Layer 2 of a small transformer language model trained on English Wikipedia (8 layers, counted from 0, width 64). Numbers have three digits each and are written without spaces.
In attention head 0, each number of a token's query or key is one row of weights dot the token's vector x plus its bias. A token spreads its attention over itself and the tokens before it by the softmax of 0.177 times query dot key.
The model reads these tokens: "pro" "a" "ch " "to " "p" "sy" "ch" "i" "at" "r" "ic " "t" "re" "at" "ment" ". " "H" "is " "197" "2 " "p" "ap" "er " "The " "R" "em" "em" "ber" "ed " "M" "other " "and "

Query weights of the head. A number n stands for (n - 500) times 0.0023.
q0 (bias 0.356): 363395596534630459552565313531363430561405314724442275723446468629364573302333482461627389427215768280528607320487402528728426430486514774524462281438479641541407306373608545482496255503534546
q1 (bias 0.359): 507304279489357482588372570337671320585489245363549393323414463486517146529763439488436556539449638491653553420437486417513608206629528607618506607509162535219623628523307606637368590381613576
q2 (bias 0.245): 513366533595648493337507601431668375470574395542589300425601654648558737672633630651409595074589356528574365645362651292591573406482709556486493380484391404398377477499488626474457371383634549
q3 (bias -0.230): 597333461375732506498602542488665432535638392285650409476608643522704363280568620312625297540396392540427679781428526580400489691542538241608331687164445487499673414628515594516326416530202254
q4 (bias -0.297): 429677444642400489627275470651321398275587488333626533119393486529645753407531390418371664472493564487460537608176580426657373628619475593675463490491776197275445667350545517266533622641603401
q5 (bias -0.112): 422689314430270501569396331709332516638473421174440486517662387544434489488427441486487451514707430732375423411529716555543611357470639623605660504462566609526322649681716657453446524492373299
q6 (bias -0.266): 594504377386372654573588525587150461194506730379275426489738483529464561620435561343237630339480323452384546564412492567756314386534432579665653668360779396220577452322637375248537393456654500
q7 (bias -0.155): 585425440655565507328548613461494568708763721400487610523581450548467441383645428780562539376531472402348583382571441486269557331385578436468351367546374512605528457509521669525526424226502600
q8 (bias 0.091): 536426550530558609432475656589641379625588634315532559506376683400531332347763527669499402449606487502544481382492354470580482543587691521529525673590395354358645438423510589421296382481534417
q9 (bias 0.005): 645558488469533270277507271544890376697480431632316758325276708444580489585491578608531601636484333713698515281575642294765536203550649614299648475365569445203730555396312724887228388369440744
q10 (bias 0.046): 598550253583403438600418457474727359320571396492689404374373424573575515527628382334627621590819511389514552645513474448330435775430409416439303487694644401625507230413511545395596353630456373
q11 (bias 0.274): 665462452736526362689578681537469460371385715360301473519660771527465576421310529443427511234397529381405506374632462551506524615630687537582543144658491553343490547633427643251581133345563514
q12 (bias -0.015): 659684357578435639581353579523598634575504650361589689466353166402488116337388685444578594455502429518665567325651598392567564520513473382524644568652532520413643318455254552574472524286362581
q13 (bias -0.454): 568591664447493654423562565552566408435451601623402480503651724499464560520553271704349162401385600592610444560365597415395297608408326698554818562569254505292291601571530322659317323574613457
q14 (bias -0.182): 496452417334301536451180612365698551783543528304632288388420494475633534460376556394620372548603625434365427619392436384360486691541523595493432607547363348538598417386643388480396472436392210
q15 (bias 0.297): 537282517457359203411491435518632474426529607600297423092353476336384619451430433529582420471574474511686558610341442344460584450493448491719635689554375535393415597487595329683495470508309772
q16 (bias -0.430): 516480669412475593398784516525436613210315814268449360275696713605189487559383392480342564342540615639625550671718599191613507454548553412414617571445700561393618343446297643567328384305605445
q17 (bias 0.094): 517513412588472669308287698449369652542569373578630418502526685515394462721492732554451642473329666506474345255446517219407611489367652289563727447672724435362447408354490481577401454433663425
q18 (bias 0.197): 524383432398301688653282620447549476557417755621600315775523495439608435686498430478780520558446281461572489435774737408254549599405573393693705517450372457489321380505449645399566597492397420
q19 (bias 0.063): 421454188391702681475440381430765814415549543457613440721396078579555506270501552376644243409880592379495537628433442585132633539397433545660317527463565420610491328610348500552433720314396495
q20 (bias -0.140): 653613535309580482269600398519512613448452489568194612430504595506305662498448577549458559593531436468639687728632500473575454323712460611541557388391465455268488370606433607298585462602718681
q21 (bias -0.216): 275478722573248722554478427471541750407525479587609739566482214447756499539668476489501612414453304451403504650409380516732378259498684443432415487301471533407504758407405465570504443514606435
q22 (bias 0.219): 525543597393458452398340812527294531306447596235554281483416604518501492678645425573719626388509561382554343534366916503405371594315517496631553486508432458652430523322491479423448537543576292
q23 (bias 0.217): 310600531472437562360540834462479596582521628573677474753565337440420788580691434426491848613402550407615493251742630529443695506497492368462704630508514484452520356378495490386549443583466124
q24 (bias -0.234): 622550539513559552484559271559322479445378308609319453413319622509304412419434185706606605515498492657524530341528817557730571249711606432565693414215415437358497480433580274446371667858515466
q25 (bias 0.395): 612397325485397465543598777437669734782381567580397803653504375476652340598502621472478583614423517352275552349131407615279805447396421294621238708742519306670644471390552637371723565601515346
q26 (bias 0.184): 634355410576372641681296405397577498539444326384334553599250542510536580497442443368496460430422495523432653328592568522563558655466719379472444575604379453642306343514256373503668496452616412
q27 (bias -0.201): 541392342450609427309448556457539466475488575393454640572447312516390391338466527529496459668571569432547477471520384519402669441532424563387587448968659681426441494400453467557698674604754588
q28 (bias -0.007): 669514342403543883360487664411514481432351700506522475475676315559731361527505486497459630538619348412696606467391348420534463446284624462526256411733512389565627249654501538472523372439455703
q29 (bias 0.251): 613503451575648443722468405619506592315496483401263432688505618587518444433433628353364575428582528688477456434496563571400585278498597466323692238500176708588685667537306537593467516479504796
q30 (bias 0.299): 600369484518568375535517446278612548482536373558584476799469622780662352389746404462598570530630735467723553529497410538274419547402534348298481285548444417619447356290344434378703799372332580
q31 (bias -0.201): 276488620392343573486593336555487847551606366555560629409470281477359633501547631362341384526537516527588613575324608468515598619267458691411673406314306427574380559536467564352461418360604640

Key weights of the head. A number n stands for (n - 500) times 0.0029.
k0 (bias 0.655): 418520321473409551555500505595521541507470525537688590312599417348360663632261495516424575419473446624550500498426484422529756385633553614518542640516479497464524365593475538548482512556448485
k1 (bias 0.524): 398427407629478560576403599509345636296481442355418481598594507489692465602576359484548539405648333456444366492527596646419478416618557549624394314336228538471496325545629440457568421660632576
k2 (bias 0.391): 575451473560526538427522503444491265411466426466308423526839342326377347448502444422576654415418376604563502548786558583519481584498515449555531561461450627343503612651585546514463520443843487
k3 (bias -0.160): 364191529444390534224552546410559529311478556503724571548546415541605206421602560503477358511545333412534561668522488395418576519439260505427337527528492440550377585594479506637521377608400672
k4 (bias -0.469): 516452372516567586500468337501570325465416613562392605673434537612389498527471608376601583444581421341513492402405553639380458516629617416543515475483635642530571431416597581712438444469261603
k5 (bias -0.523): 545403460517441314431390487366553470543508411515496452522447546636432410589420473585552363528409276461390608597361427525593415439656614624453744452514556696528561425392537589455438545528475656
k6 (bias -0.498): 577475555466458522500595464396574283521554453590676397470323484603526626605475403407806412571579436443670505255580617574369422637454545543393643432596681737352400645402504524526449633435504582
k7 (bias -0.446): 497634659762451579587692504661463435414478469303360257442461618641555403450673456407509647544199643272523613624682381641650473318463381515468419605530372534482429581552457629410439346659380752
k8 (bias 0.303): 584249539553542395395566377490472506436565486522455585476490483547495446325609533456443415536547514491587463437548600765398531505615429509420424296578377373631652476520391537425570444598510681
k9 (bias -0.074): 396459572563437410527606669589475465422523570348430471710634634248447621365540315551511325458473571744417470634446535576442456281652623280641325176528454498535469410339418550450602259360968519
k10 (bias 0.395): 498653532471411597449504393506492637587350511626417619705501557711570405517628660513361527433638523420594604500473440681601473407502334471328329534713602467464346484661448367551387402439280364
k11 (bias 0.382): 410516696412336478641445512332479410476406402559634670364565476588328521716472482381517511327423509363478522439798678585466373441665527396486570496453651486495490496465401468281505640436423548
k12 (bias -0.289): 643406558713434617474478546586411600307617479518592566591532632634613603479607378700355514447448653482369508566370727597476426436457371371391551417469462320436399578537540430464651408439518738
k13 (bias -0.538): 450372469507628477400642533469401554452550507629461614448549375365542472574491578454423411626632540589391353369432473494489408434459490428573503516529648490415699350526607544488465510372588473
k14 (bias -0.002): 610488550892382560376591498439634664629461545451499618663607455664393290485569626601457576497643457384424608444364435524448439498435542573383307733444388490436432395625411484559516333526423526
k15 (bias 0.555): 413399445701485408557511401438442445526531427354345450552498329532553591524441583442420528499581649699548425514587502455562476592489764489533416401430452569597387333486361387459512421424481624
k16 (bias -0.555): 534429535260560397513597433351505295380591583625534551456523365493533406691589365465570319475504581503595441429300568608540481521479612450507472533499473499366525636486430492493587494298566710
k17 (bias -0.020): 601503447539601682453641382697325348400467608454363643311528657536478408392426379483475467519595520382367535428319490687595342620590598583546462494371550464325506578723436551449459486460574385
k18 (bias 0.558): 550464650511606421455551706525388507498433381413493476405529530626515470687559628569635465542568435521359548628450435489494347357521585555474611493545351467573341659712439514525569546524489458
k19 (bias 0.372): 632497459728237498370576607636432596401456523492538330605452354672546494546589659442512584345574528459354663435373322452589602610480377542438393596636441362580370565462461391336518490546480665
k20 (bias -0.373): 394546514587405375402465428497546253544408425441533269445608545397442542634541401545591351409479562511511390426557471577459575578601674535414359532558677544536593540481456557460586563319499261
k21 (bias -0.583): 567646369488690336594501569650655483441638397509370437570456520458320505376525462497684524556608370588457469661596608533487388479535277422581555581488470445404498665368452371586498591653493571
k22 (bias 0.542): 644382529537652485403600303460549438386434481647393465436426476489264539568587457451539458543517378473552452384448520593610413471408494484627761563442473504420409408648585538590470446545370566
k23 (bias 0.687): 733511421418584393400406557622619529477289492581535425513333600561584334406554494489552632581482583638504483509579445494529393433537600656527545526558553287502415697769420464402514544541532528
k24 (bias -0.617): 532279455527547433351459557612438536543363562626458570400389468354413584602518448587559493462493663549453496532512478449506451469615624486489658374473358691481538503382589490473611560564493374
k25 (bias 0.487): 406580571625607577515447525476560595362404367540499419654276551708591432262568679587481627355465603536535614400633659696538406537500435536364510546435540317647332458558443535412553521581334408
k26 (bias 0.370): 586576565578572377514441475380400551448414430483401688379488570443628566591518449671552718368535406581371657469594558369444493470489500478368569416477484492489478645627461581567510414530315496
k27 (bias -0.375): 488713399654361512592384447643445590523560427380528452489571554510612513402448534492360505491368544517553531341364571645368660576408716454542454431385490410458390568460339498387459505503405547
k28 (bias 0.265): 544386573606411473528571506568476392399646474473545629529487629506593461443509533363512531566446479353600373462574408575475469591560357457278493596577479455381166521532429564381682705414540386
k29 (bias 0.442): 488584604495599468546499502502654455502472455437517614380509523442504641659426457394380415349548498407449391486508643270633597563486571290464595335396495449559606584339709445242570435547715599
k30 (bias 0.612): 567632565476517547474517632440423567546251486391372469391534449435581496394453480435408488487558672400340628603595549664539682610441450466521439532488472489367421535625504497483545578552406493
k31 (bias -0.379): 430486395424517424453636475517559365462501535280437517691384377503457688493394509662526530465458379462301470472408360495509664434446518493675557585541411594554669504699515527426445522478479527

The vector x that enters this layer's attention at each token. A number n stands for (n - 500) times 0.0083.
0 "pro": 492286406282697401737462353559346292686525511652435565463453522265550729738449386358545193592652536508630109468305692501465384569605720367773488333409516615589785234307519706577512566228809637
1 "a": 418254414276697379739407420518331402594455585724355597489459532269559681702597396374552166623596578391697161403332717483389393554634774230766479388472508658523912370286474668662528427327809535
2 "ch ": 442217398265687403600361427536350332724639563719457537493539553246483769687529380291555223622648600364663209439303666546459378519538815301806488334438459582559801285313488701595671490296751566
3 "to ": 453195369294710433675365408530338344696507548697491612480510487250442721644495419325555172651634652365697188414352615527484381524614796297800424328400500669561769298343536739609630444310791593
4 "p": 435195475264750421699401527597280288583563602692464607441484462223577754685508391335557228575639568433730171449245579583425409499594790291706474374475455642625845314244452701630575461345703549
5 "sy": 489215422254707416677455440648323383637615525674474642525494472291534701705533323352542285671559556306710023390264602547401364514585850345804561405475460659551877351359417638502513443292684639
6 "ch": 394219441300730399647413430623337379625552649689431637532441533246515681677526356306585189643623572417771164461251563560456453527511899256780507292437465585492895333305475613593595470382709534
7 "i": 440219431305675416664485424523373380572457544663427656485452511249530683682609428332546129597595637296740140421271627442389445542623845259780447409407494606562845372238479761651635474388736605
8 "at": 452163446292676423677411442678361406601528514690452594467518506205542692689648390275549215691621557294760117410320614465374411584596847247734502328481510642540858392296437665635554428377677574
9 "r": 418193375320706416718400448610267332614518619648527665483495483296482714682577331335565155599550604406750147516288618486420449505630822274801478409439455632536817421224473627671691415292605581
10 "ic ": 421217343252669386663426468533358327656611538718473554458591527277462751664573437314616213615635651290695189455310706541441373451581827287849466385445411552591756316324487730573632443324701597
11 "t": 406204380280701406670415531599310406615507561669425620476516530237501683699630378301615191669635606384794118419261581519503392553604880284754479297464451596570802350274487642624539446367599608
12 "re": 421166408373731320700437474612322313570449583648561575484515468288475612710563408317493136658591682418816260442278640479421453519628877270822452377434491629594800378262488669630554411318645576
13 "at": 430161446290679415664425451707381399595505529682458589459522503210521681705660408276551224694619575275785111407322611477387398566595868259760490307498505614551834399312445662639550422397610574
14 "ment": 384189398394702391700475553648388358659489532694459562483422560264422687743568327294507213674627624370765124455311643498350436516540822260780512419473416534552881359314431676614619407290606675
15 ". ": 422182396269633388664395438553364319671516555723400590474559521259467730723555392337550223583643663373772154426377699578448388447625911289787447362468390559492730343368469771603600456352680547
16 "H": 362112464283773410720452471574378384615507588605366550433482475280522685695657379329641204620579646365796196422327628551509494487598816306827454381475460620581752324233480682593679429303592503
17 "is ": 427221436292736386572336427587341352653532573700464579451584527268393778716596452284543239628602669335793164441375631525429318470608869281826464366433457593549750297374485682550628427380673576
18 "197": 362215450385707360641414494563411271601529519730439634453487543184476618712674404361561172521596612320793123479369581608428511455580832195790482396471431624574773295352599662528650470283633659
19 "2 ": 429165397305661384662384435562361336662545558714474575453596583206486712690552477344573254662628680306759183454324652599445387408597830280837459338455412580601746302314482673550655512287619547
20 "p": 395184475270759402679416553646319290574524622678477597418487454242537727703539437312556253590644603388796165444247569613440403453602821297750460346490427587653809321278451687629586456383584541
21 "ap": 417192499293764425667372462714357336558481560699478617415509480320500704745599447319507191590614619334807116430309597566412474447612728246865465354507453615628870364285426665582522425384621501
22 "er ": 397200405282692383622386459554409331700560576711510553455563505262435709702585467300539214629636680289766265420333683526423390450576836268882473308454411532580734285345493682594660470338648589
23 "The ": 398192418282723358668439451619400377676545528665467536419517496269457722674597417300565266617615647310772212416309693551542391416616917280830462346475447580584738246370463652512662449370655552
24 "R": 321141449338768379684420490603394386545489570591427615533536517239485644711629414284666201624618630355790191455292591559451443470601884326832480386456447560540695278246507665612687477317574563
25 "em": 371193494298704411716449489664485291619471569729509592478412471291440711678538454253526258679645585338751111478297605597378419426616839195819482344459517506653820374325405655591577405388658541
26 "em": 368193493297702411715448490665486289618470569729508591477412475291437710680540455252526258679646587337754110476298607597380420426616840198821483346461515506653817374329405654591576403387656542
27 "ber": 354202456368743332702464425690379366734479635624484605482485470207508578725625414319515227661641651338728185517320657534372375493569789260849530325484386528521771287300439645616675455373555615
28 "ed ": 391201359276645391652392498565395309686543556677503528452600508253418754765569470285580271646658687287821230448302636501459398430608855285841437367455384542577707343366448677582664469346617546
29 "M": 357098540319725382701414500665439350637451615657441575491535469277472678695575447259657283687570607379796203481235638557442441421637865285780440320481456550555711295265467614603671484332574535
30 "other ": 354179389276720336621412420623397372670566554697463539396522523285445742698607434285516282651650695293785215426331630551480426435591848301858455349502407562619721290384424662544668437410597610
31 "and ": 400162396265700408665401429586406381681449578703440535463561479265416693701576464287523255618646667288805197454375562576490374432629892272829434348459424601586709289396495674586656432364629634

Token 5 "sy".
Which two tokens does it look at most, in order? 0 "pro", 3 "to "

Token 18 "197".
Which token does it look at most, and with what share of its attention? 15 ". ", with about 40%

Token 11 "t".
To which token does it give the most attention? 3 "to "

Token 6 "ch".
To which token does it give the most attention? 3 "to "

Token 31 "and ".
To which token does it give the most attention? 28 "ed "

Token 29 "M".
Which two tokens does it look at most, in order? 23 "The ", 28 "ed "

Token 21 "ap".
To which token does it give the most attention? 17 "is "

Token 23 "The ".
To which token does it give the most attention? 15 ". "

Token 20 "p".
Which two tokens does it look at most, in order? 17 "is ", 15 ". "

Token 27 "ber".
To which token does it give the most attention? 23 "The "

Token 19 "2 ".
Which token does it look at most, and with what share of its attention? 15 ". ", with about 40%

Token 30 "other ".
To which token does it give the most attention? 23 "The "

Token 14 "ment".
To which token does it give the most attention? 10 "ic "

Token 26 "em".
To which token does it give the most attention? 23 "The "

Token 17 "is ".
To which token does it give the most attention? 15 ". "

Token 15 ". ".
To which token does it give the most attention? 15 ". "

Token 16 "H".
To which token does it give the most attention? 15 ". "

Token 28 "ed ".
Which token does it look at most, and with what share of its attention? 23 "The ", with about 30%

Token 22 "er ".
To which token does it give the most attention? 15 ". "